Layer 13 of a small transformer language model trained on English Wikipedia (16 layers, counted from 0, width 96). Numbers have three digits each and are written without spaces.
A neuron's activation on a vector x is ReLU(gate . x) times (in . x), where the dot is the dot product.

Input weights of the MLP neurons that the questions are about. A number n stands for (n - 500) times 0.0022.
n9 gate: 492542391593459907484623462496410611488744755706512411269317645380508306448614587223290512413521523298303358500373541454352504660347580556425512423335361700577384585423331454583605496440444578632487069446602422533691319727626583572373607404411475349434300595405447567584640394690298395328
n16 gate: 350487415347408488657599323483608317610658574673432475332246758676464402560526492636796579553348701456686627379436357480317607500565307399345641513733509175559335259435609512520694327301299496451631464273504429661371357299619603468532529563725534508728399265315422640437496322512620378736
n22 gate: 545659624557500425623500430450465347463515463492308792644852519244664650674303365435556560586492542304606580575485094521717457339566402602432562519399603515264414335585482447381123534473480612719614436360634425481558576644462493453482440538518554242578507476398474405553456518567518562476
n26 gate: 546408359586875551511480488335607553657473572464482459795284531408330750456590563477607572542597321646201461450715376511393284570444430441504452101714516361539452369463617607353597576492516614545596551323629393756518733616423521341625599473571594335586447532442507519689634362654540631433
n33 gate: 354515590467481635492619564484683703594598293293433526368496737350329669600547659402485420342232586708613294408268492737527318473511504467541448476515561647662472650722403504437706424532637355355675628527504477489430607477516331452385622457601594572533761659566391309574194591363695575361
n42 gate: 697665692314450564537517444448670889516701579561213285619509595441245586605427612594487288531411547504331555458646277406521677620716553553366679352349633483547610426549414496310538352383425671512496580453438408541443455393866661492278513457344500524492516295732479704224625663610822599617
n51 gate: 585382602580516343620404462533408423634467513336629508512492533277442558776641493722407428563328175444316177614727381515387621645500328410500523374472700639667335464214594417539611690864326452712676416529376601436551474560422507586477524287492257420633508444390480746369414212386438634451
n56 gate: 542507393480610704269423562471474609424601710441561479427420507440426298493598468180359514610361721436481650567493587523764671471424657630538818463415582639550563417455543676650597647452456714527529362539468574566343508677629610490330475629514486550264441562425673461432740584563571448523
n73 gate: 377518517508549471448305514518340518401554733386547374608632405438504595500238702357548264299438603486505420624455400409478686459414598577327687290355105335310518659669504632627429488422555412029500224558448671435572411539491548564585631348806194413832475333553448696600561211781399621529
n75 gate: 317546407343475358537453177242630612378628183591199525647487466860488871432671600691521690759530561513550555475415615484650431504366327472367637435488619369594548447443784473484682462504644695431424496634421288492416317328559435423311438437692479367437477458487582834684434512613572378620
n94 gate: 463784472343602473261416589357597443428388612233445420696664609488512658684454609417598468504570363700739735369579468511309521425270382267457634487431306451477385719340477336543517489449551670595500632430621500424689252316541284342504512587468837508642625711320544302557309581603594205451
n98 gate: 656483397452547588425487404487465378822444509474427658529308439619303357589704481668500471635701741590578329407517375666112574435541496520491504749542424440662271450396390322476483416399327634369470520521437525763097392475594624385618315406438724583289287169483273521536401624540756620571
n115 gate: 569631555553658374448487529533475520725384513513426568456617392293554521395276489451460348570578649663425770488918679617387184459315441504517316713415602361466610413313278458702455533462614528410467277288761488464348612572471596194562275590757368568599692377382500578578345419591403460391
n118 gate: 414617226592373592385303368531550362588645397648392500423272600710600634619285400538347415524455387691569527586481371808560566251573460348591562550575630534595449434772490637302542422740371303453443408500441634470341504710318445678460522417522466458652507514643515599339361425553597419719
n127 gate: 595357454429425440343419251406435488419653522693713321446516650555391234401508551624591398356424368546286520524439760607658451464761431641441443700500350380470685674531346548519352710700426473450380451405449704574462567628424518764219418460770468600768496584433361744640408316596390542504
n131 gate: 364346324550335523402436598445513340448500559577322739839432347517410441421669500362414598399463459583563567541601480762672589391428146381198444266496279242519375412488373396484462723526491508268629527384398443338659241403471387644702590467705823415407489648525484621589522656253528416534
n137 gate: 422511547521437644504584542485196311384322426469593661547511722571630481500542667508693471442669633532569504735466544431619382439576819543575597312370179440688508522839569423525515624508675537388594514541691726489443560504410541561325423632424527552469313651590377297332646475483546340638
n151 gate: 496534312488849719367353335435308542410534347745382260747253327441564521447522527684248371512657726460454530470659430441429656526349549638638362317265518143484434455492179772524598318622491542594530540466425416425423379442474419222569312406463534504496563484614504325731446392327407681691
n157 gate: 703448434564460515634496681553228317340374588376385480395545406332530191508786742395508504485343625229690492412435680593576537606279538623530619331667403737552284539746307747374589360566679571349411617528385353476512555449460638376573555573543276616414526313476714407603631568466542418334
n159 gate: 537488644601529672545381623458961705432403600397405342694572216504586361373424640425780337361492569491648358409525540488664534555688488703535488538479400517627461379415442589191525467547629533440508500799594139492627500387521391300571124354335395601566542443454746321434321543670528536500
n162 gate: 392618557492471631653427327517253313174453730817504430508276814521433453528573661555467483409622509491749521534684672473617569240435399532637508638404302567328500688471173610576568658833443616532610377799711766624572754373729450476609450428463389484370679454538455432419376504418572541539
n166 gate: 504507429742384455374321451276579392504430248564517571479556578675514263476433573467529558530507609434535610678634454208562403344299454430750489496431511540568735525436571772336526608248382554595196476544514431421252659407426357493528338327394559449398628436529415493601631548599622376577
n169 gate: 484406295355338492645371479680437448571463554605508560365371300589658450523517541492528809511647672569438316378541289371419604467661394335633492609431816696303673607341360367488520398173475464504246208341484714532680491596504530402461367254603616348672594563459853410653487592553516579613
n174 gate: 458721560547523533534405412317360604643362326712378159526464754423672653530575702711619531665481762598487671461756700259661552594463649683557515616442447387442480451409654543493574590504544592466306215430366258557489652432426423549507294266417382457583511418415459469430659522522674519554
n175 gate: 551559776704110452660224455638414476465259626667477446415536488622429355557334518256339469432448201270393317429508500666610638492278511637588534634567326484386438319415647493443492709545558418660460500456562625679439487519456471496439766623354452685263581641571311440470391463334602438398
n186 gate: 537162641465334555812611560350367376642487555435668435541385410496339293508611409315517418492383500575716408417453516643343611542436432284333488577463430663504535403496515158436458365384431414456546413421442417475664168443513659508604759269585568617360728229496695500188733669469409464784
n9 in: 638708176553427431207675429705374448330715705454555456270529554313488736387346545632431448504283844397399398573653623352629533500575488473306500513524500349409576488413406500438566387433649585650774373622404637504844370381447355354676387344559512310504572422317516451374302400682504472353
n16 in: 681520586530476504612359742583458548346603349760348671595575783512431529543546548426423220426500315406132410387261334338593255748480816512624465634323406545368778453579477542628422616596627456637296638593604504592659517496467740480313560574528385489625616716577500443344607297492334536489
n22 in: 309469381385492569694204555579492492680394542544493681526583543546598754599382380484599485409531153700458469392480391436489461437440544367549378444691658728597496466376347360618426621575380626366446489523424302341371606425387293664633519446324684568359368486304789213591520642575291549386
n26 in: 560609437500576656564802471517171388414566500546616298673562517496538570334570625480356400397403195321487618617418819605388740746496597636572609587332458468568211394457291519237337464433500679344561458581484704492446843496561493504388408358586627436610582681565421777366543626549411520310
n33 in: 469200401603567552570706512415285469527556379337526604592387540335567436315440767536766477418655334412317587626745627606496290612527549637404572605312401651405398431454748496398258638346640640451452638350527711465553693458253486485681387440642608397437449489378381313643521600449500818482
n42 in: 520445619585535474391383642419406590262215543398519237585577399512366873663407572480429383289468667400329492524436377570355286612622515565558557476398255440526418504431405581364460592630586527309631463563773386450545630554400457386405371516677672592411339565405850484487437686504609270190
n51 in: 322479758566434676295658346419423730504576454449361272702432726612527681460381515656562369541421435535428320342369390419356423593833484392834324624422474454488254682443519601683755470680517475412483610512361549096412531451362443697512479395439584368652181359629637496496588567481587367423
n56 in: 662560400437405474453333610537496654500520605315485434291255504397628359485435529633587735320484496521320400317609718419824406540562599592693446697567805436470805500469603422713512728316305551619420523361437413539515762574315431423542586552407524567422364401409438524611706380374659218280
n73 in: 607488500481471578504254342496577574730685355500421354504695750376512551441673470311418488560604638544599392517348350261599780745716556660434337500331604454334375697585485365520521582380496357372804512458492434911516566257354236384865525483621601368550458629417552383500531422473587661389
n75 in: 360496601298404549427519615706481371551617561554678471536561340363395492817409493651563584554403405681757590444364500607393496424532582493661296427722652530507357590609393483500601467600519640428571816370287706756315437740369618586575625639377594587524348544608634522556480665618543467483
n94 in: 544465765657544421591663418477559631586415447596619656513495211500479558204356452831662644171424559626190278685370496541719328581385301266570619455456574527323418582659422582335762579614491600432531538673343251613458369431848540521750570389367397298426308520447646593580402396356786582374
n98 in: 772492381580443446214433328207407492436351567403590640548358659761577172559600388554609371630525759241443623366525640489273709542445386425336704454634350389508470452628614458531553379693377351220324550435307585468351461444422608496426464451460537565378330500729611311452556581610742699666
n115 in: 641397354319320617814500478465257768513727594482640681789355399663488605418289465309756407344396409473305625389504576424585350452537541620482335513317396586560482433752440440759340758363406492342457524285403543243166377391379469591516627487487626420488635642792379604468709658596459400591
n118 in: 746309581632750604530317504531422534474573542465657470274594566428288558303508531388398309403400437456360630485361403539666714655496588610540416594462588569560350445689440234504511643406512380566462601538264685601507593522197351507398429239404542443610394612291685446704440522383402704363
n127 in: 488512527276484459322721593685439597256413375496380569450448372488552627620500428456589604450378644521225796230632332635780612540345481379798432298644500508536411694370464551507362282617386446685594374449249321612436508377619397284534496705401603478537362619355313630466372559453455462518
n131 in: 426157326447439607409428617383382565530491279767736577774612545469284473311442340513544591548421607579382482049558371349361406411699374344621470459587500460639491329633244439408478610292468600093557372381613652474550584264336412407748431420513393808492776512456351535477713633574471496573
n137 in: 736519515600492468772547401559299553563232487346709429437304504485511519273559437601664390594654662642430658248496395550428535371222566544573467536481548465557492474534511321427631417354628303489631420392632652549522333245527549485632561496664496550425117539416496809455613381557719452567
n151 in: 520553386382618569604387286458320484508463500618398340571304442427531376523533571422662239456898518422434865683558373542346471566405226516633484290504697381568259520460477637371324591445691556370398496308432601504422851484463237453535516373484686348622715332549500385578487469268348718500
n157 in: 606550332527274640646416576593364316644818500292496540508449643714500513476571534425386886556297555513549575512521516519561365395142500397426413407287163446512355472428355727673517422479676349651492527450394410383484496359662451257461545347552659585353595213722544210324587496584657460458
n159 in: 445445242472424655317422548742543717447461472609451322364401552618321401234866431304626458523419734567377411765526611355709349504761646455478488691446434296378688242595414665480542727613368513630352464606592391372375621789274446704334408475401594638536531500416475547645469576319609717605
n162 in: 444589570594528595572413380351433424559471646600423358508475732468569328388281585516488627379614734491723565536570528530179587549621500255445741496420381577410517700153418606705431507646281732453281664342337568464581453520675493434605584610280611606371650730415571341734735496553512559783
n166 in: 408407402443327523528425379425512244382533593638446896488488488669550373322434518426576612562374684329548455593558314293540595500504582306551446446504402463353508685449335492508524848508740560277236473439779776417419363413272526625426600704642541500542500511456602488422662153685454358440
n169 in: 521692347757529426623581547466265545581572609624496679678462598616484749508360523668405406504625209518693559351428593678570343601448388444561404402335304446690267229399662481373496593765903656460592367500877364492608434533437564616623422471605335329566496588625439437460540626740302439312
n174 in: 563425543738545444485592477512747548558610430809357229751665362422599458550592503561363500612662583409629316429610471396289554470504342745555385573400484534378748736361320528586504493581586430616320549818703426463608647390432585565396386477569428587623607527590515560508547493681414336631
n175 in: 662588687348141649435365310680473378359299322600609543372374383807533348239482669411644379703367285602714465290469470561631680420568517382560542455299500522516577590496581430408372528631354535818394583531552400634614915298332536402567669580457429307463561528237551774326370251660571735520
n186 in: 522522335431678393612420352344684595593814376509354500530580723374286509371402404390327530587561597431222553530128372520465674730601475353587161513323363645443572758687500321183684602451305539403430377334590319543609653466623627546316633548330659577606468640792479373626449755606371644613

Each question shows a token from some text and the vector x that enters the MLP there. A number n stands for (n - 500) times 0.013.

"E": 460509489527539619459553535518445528542397506437416413568500362502377586487552512591429359471490369632389427546449485480527234509482633561614542544361501478560450376449497610518605406480512345421615364517584457519407478514453464528551374524432475652543417490428490587622471552531492508414
The neuron with the highest activation: n159

"ve ": 512535448545457639542450583520474474398487479471436567568514498555461399510441452575416490452447611525463445616505597501537436413380524463587461494456542453475408556503928730492490581451459533555423421475456574554415430549533646572508505487510460530533595542555424488505447498603570404475
The two highest activations, in order: n166, n56

"super": 539552644449490604430602515549477605360546569488340495516501557413366584603306484598442453538548478454316433434498528665539402445444482621510494504447533378522505651499541504494582492492424476535555425387484611479381439515587379550413555537448515521506552536576435597574502554605540307427
The neuron with the highest activation: n42

"Sk": 506397473517617506517487383570451515449331390444544390492431440513427598495517476537441497532494468556477456576570514507495452690329497502539419540445599644511442493544524537329611358449506422471389366347404608536540392454471426502522464533452534464446599458587630614595700491518403473421
Which three neurons fire most, strongest first? n151, n26, n186

"to ": 445557525484401542492460496444426569525541420491564559575566603521500431582440462538535477456557474538558390480477277505586457369441533446471508516532476485537459531518928614533484467524443519588467377379599515611483502563373541413474481527484474532493411416425452504475591555558661460481
The two highest activations, in order: n175, n137

"now ": 499579535398499546508501545456451509583593492431500530534499607603426453549428415621438403425579425410625479566470432438638398425437550570480553491486511569621528446562781589466507443633470634477591432426660527548492452443382337432324512447520613431459434541562498459374553493481564504485
The two highest activations, in order: n42, n33

"op": 602433486635519450580527523628439648354586592675483499541483504510362483428514427582481442581481413502559360477519399518524484537479584517450436584456548363538523486524484675536505538515401499453429531475568569561532573515477480630512310613444606496617483542362533625440577540638531329409
The neuron with the highest activation: n42

"out": 454516562536508573391653546457443472456507397590396478677353552428409542633560703665550384501442588541506343506452551507597456451368600508441582622490451522440473709476545467510457522430517530432490438472563515518531535425602372476428513565453543424460407626479542388535569501536612488543
The neuron with the highest activation: n33

"the ": 440472461439413497497473530598429490441537501498504531594412463474414448538504446477433508472523421514492414559516404532572440452412426446413488480458434487535502454565900779553474551474508512577524383419532492486500443576504561493458474546477385563641433392449533586579562528646557372431
The neuron with the highest activation: n56

"198": 422547621643431532441456380362343494490519534342603538519598485438542457547615488573463433512455553557425495469478503490490386592438477477520457518399427449500477479610495517489519444532481290472605493554565691409569494455504624446538484474417527499465452380496615581539749674620483492456
The two highest activations, in order: n137, n157

"|": 490504499548477559507506615365450543524527395510445594614430559500388374476528386538425647551419587593460493557610511598714450443573504513450469532449371497479484524541459591510411395487494409621607510336484674561566463419512597527466445625351457504628332512407476554483550493642484468520
The most active neuron and its activation: n127, at about 20

"gradu": 547339414581600467542601489442553442660474575493447492651531444391462457517388556485393498555456610555542325418511410492462551485494465438453500533486486623552531496508481548553621367515418520597437592338423551495554586362666459580490419426337640410594453469509605574577556573526431436444
The neuron with the highest activation: n186

"ke": 561366507447524492532437454582490507445507573540569479513567570387476603640429483676576481531460454471635397509682616505564501630429505562603436541437504487495591511512568502594577409539470479455339479526508529408609536322534566564428329513349642457562522574436508628484562457543316513548
The neuron with the highest activation: n174

"bu": 495541633496411545517531708625594387589459587539559545518519592645574509561545478539406379550369480585425397434543371505437440348529530448605617491436542528560570462411463510536427547469434465579386472376514512497463621520450433460559447510510585391554689547512582547528483554617430679584
The neuron with the highest activation: n22

"e ": 539604359557504574536468492424476478463475551456541571575391471555474397568524377659561404485442533572483622543513625493486453501418470439499461559485501500433375526414722664452411600556468483370381499484495518599361403417518761545460513445529525603552466388476501449539546547659528473421
The neuron with the highest activation: n98

"7": 420555532496460569648483623405430506466483435585332573470627639431436437630461552513452553481418554601461378531531571448656446523549411459581567465504458433442467551539385501362507459533463485540628527401595603551538472392455602468559497558473509519484363510611448492624574608713342431528
The neuron with the highest activation: n131

"I": 543481470523486685544524574615427497578469546441409472512451510528421650419520504494489414514334429593325546612447516484531354432477509551528479466363531564593488533477638516471497449370472383407530416436618615572385565448526462368520562539424458431634455436435615618542579542631421343493
Which three neurons fire most, strongest first? n115, n26, n137

"sw": 464427439578520531428402499565469522636436471534547498511686379528583447646391528455487520582678585555530539498581577369452409495398448475454508564431620671463481541417461480278376466562495402497573476446427415578523442363546485458618456464520464396461571410376668476455574481560515481478
The most active neuron and its activation: n22, at about 18

"ti": 467445568630486550563559573551363566461552516552569533516471407495374472586364385439535392566504505549442408563420501483555366490564450631531620520507490500509597461380491450603459440492414475400373503488624568497608642342461522550557422368438505308513654500581520523608486530591396653549
The neuron with the highest activation: n169

"As ": 507514485491503446504488491502548549386410606637583439567446455479507426498574482527628579487504567545487453569452383496519476479427465488395493540483504540394413508526733738348433500503425479346546390501530545571368515474344362492472480525410478496568391411433631509435576720573551560450
The neuron with the highest activation: n159

"pl": 605478540493638508556518428462417435447442330550491387509592457408351413506381410500477367467591550536586534515498441552492528397526499450472546524518516507606567502630551466466518339550534300565530523469526609553479479215315397612528443469461549443581514405446373534527472448506430498453
Which three neurons fire most, strongest first? n118, n151, n137

"Dev": 565378572602539570612467322635471578592431516485473486527430638370360679516596418443461402568566418511422539445631483439524511486430499459451444595517660613633423443517498473343493427492498387496532398447429585607489479393477426463548546473494589579541584408512522610592560570547420483422
The two highest activations, in order: n26, n186

"is": 437533401615544571506526434580363567462547423498488444503480500494371459538390554570572571511376519400556532479500450459511468474182479561490562506452679540558505699518382494462315393476449389496534470412529522594388570523512488636565523490509514571597513696464524561590502488441502457495
The most active neuron and its activation: n127, at about 12

"Aug": 481433453627490630525383535532496668612520358682530420539525338464416409416486553496452463515588467565425451579377557597556436364598406428590540583400455619507506499403456458434441397483585447554568397537584519514561493404472294537481350577486495563463520471479393454608543549523494475598
The most active neuron and its activation: n159, at about 31

"197": 392501529594527647494534495431347553530482509405530524608586594452486358413573555561309475500393542571410365536525550507493520569594486523457501552516546454463439494521469559557451400569469367485610459464541688538603486422491495512563480379393454519479420376485557701535682633637471405514
Which three neurons fire most, strongest first? n51, n9, n73

"| ": 405516503466464588492510510376554587487529464535531560540482623445395369533478541551574617516444491564386528473572395520672441536590449474437544531436389531529481501607573698416513431396463455457596459470574663586492415425350756465423439558449530480622408455546482572507488630613445459596
The neuron with the highest activation: n16

"8 ": 478478451484475584604371572385498542521577451609412621634462537610330394568429383476434578587391545597382466549500587496548493481624392477487568556555406400489466455539624668509530517519479540506568450441542648489590550483457658544588498459300544580529424477438558537464515594647465486597
The most active neuron and its activation: n131, at about 32

"st": 595424423717621591447517460536546494563507448603404459522559575495350514562519652442490506527580655658617521546599596442511492469480477549454430549443616537515362591391460508406412437459417550484470536478457576565576506556624464318486478476532626475556494438512552552698544659532559485453
The neuron with the highest activation: n151

"due ": 558500629477510639417459512379561547510439573487437561644557607491449545477385474613559493458353594596406370427557382501477500618415527430456593586563457433522582561395725562613419562521454475582502533507647612565375543469501411418483492616491607405555425563474491486531511641547514418424
The neuron with the highest activation: n42

"8": 375435615646581570568496388357306471428407492529492592543544567396480495625546602524508434517425627582404416456377562432500472485411484471540546561466422493491441441544489574470517331533528401475613542480618594505577551382439671525457419572430548545552385492434518568529627542680445465477
The neuron with the highest activation: n137

"sh": 505397581512652504546473423490513430396451334484575477641421399486457525581470548456423483518697504514467501547657553587516317479453450583491467525433495499558601673457546481407443284572462430546469354501405510391500477383452435480555494611431475525475692501484585542531553364504478554539
The neuron with the highest activation: n151

"way ": 488558540532553475474545541347470555445420547479473634590394627492393450510467421566500544418503581598467343518546560535570457528446542511542544494412466510431468572594793679476501560559421530599564532334523606578477425420417437474437488557305469482504522596454438603393573543609533493400
The neuron with the highest activation: n56

"Se": 460384586536568545518542516300475446447483619538541388500572438347483433425619509615521444591519458548529460558480562344618329428514517508351512626373415496541480582508389580406521463572604505547496451528609505431607463452352448593541379420400444489591561433543491500521409471581389612588
The two highest activations, in order: n159, n174

"\n": 381636559465533452532439596423430483490462457470441507651317588527378367575468384483473620523422470569536288603572535486625497436429460490501440524466365635514423467523585644518459460564468450559422501389486506489537417517452568502458414508374405568614359443397497562396509584650517452468
The neuron with the highest activation: n51

"di": 445475413621438592434472573496507574694414482673470320553597550378387450384605446371652463562473563537487546497466538418438335508477450580535391376434562409495487458484548466495471355555449355472422482473463613559589502438505476612513408438613518535487578582513524513549502512670420531481
The neuron with the highest activation: n174

"18 ": 447494473513422574518455514465414519465474419563418583577473467539449427480490405488434565544349538650431370550580564556536594463527527442545505494559508380591418472524724901455580442482463481532517445434550655459417475410431530448482428554391528458483541467429533513481526505640517545502
The two highest activations, in order: n166, n175

"3 ": 357632575552531613556460565475424576447498414558420601511509401548466500488507353397441499550381455739475486495488535489569537586472541419413530509641486355551533423486583750509399520472566570566394492441516645444444398447402520461500487540385551515586514467376493567515543596646483584479
The most active neuron and its activation: n166, at about 6.7

"Club ": 446486529511475548606576528447495523520480531469513535562419477493472415595512337565472604604421481572425402487546530521578427493491403509514468492506401384454362552508669775551434460468557547542494509382488560663397466548447337542468466630402423456692542601514424520549607543627617466578
The two highest activations, in order: n127, n75

"80": 370480546581421666522536413454397493384473501519435566477552483428532534576610568463513480488392536535410370465354519519529360470480463493597530545380459435526477424614464535398593381523477350481693582457649579448572450383448689534482472521398490459518426469547619423565537570676464472424
Which three neurons fire most, strongest first? n137, n157, n9

"G": 529380376584633550528457427610499520439436435383447445489475455490411695440537497468429354477441507554446532585516513604553375451527499500465424435482546523444483365580570469351477270544554316488469378458541482605407409546444374390607498588444540482489500406426563616515607578572483458460
The neuron with the highest activation: n118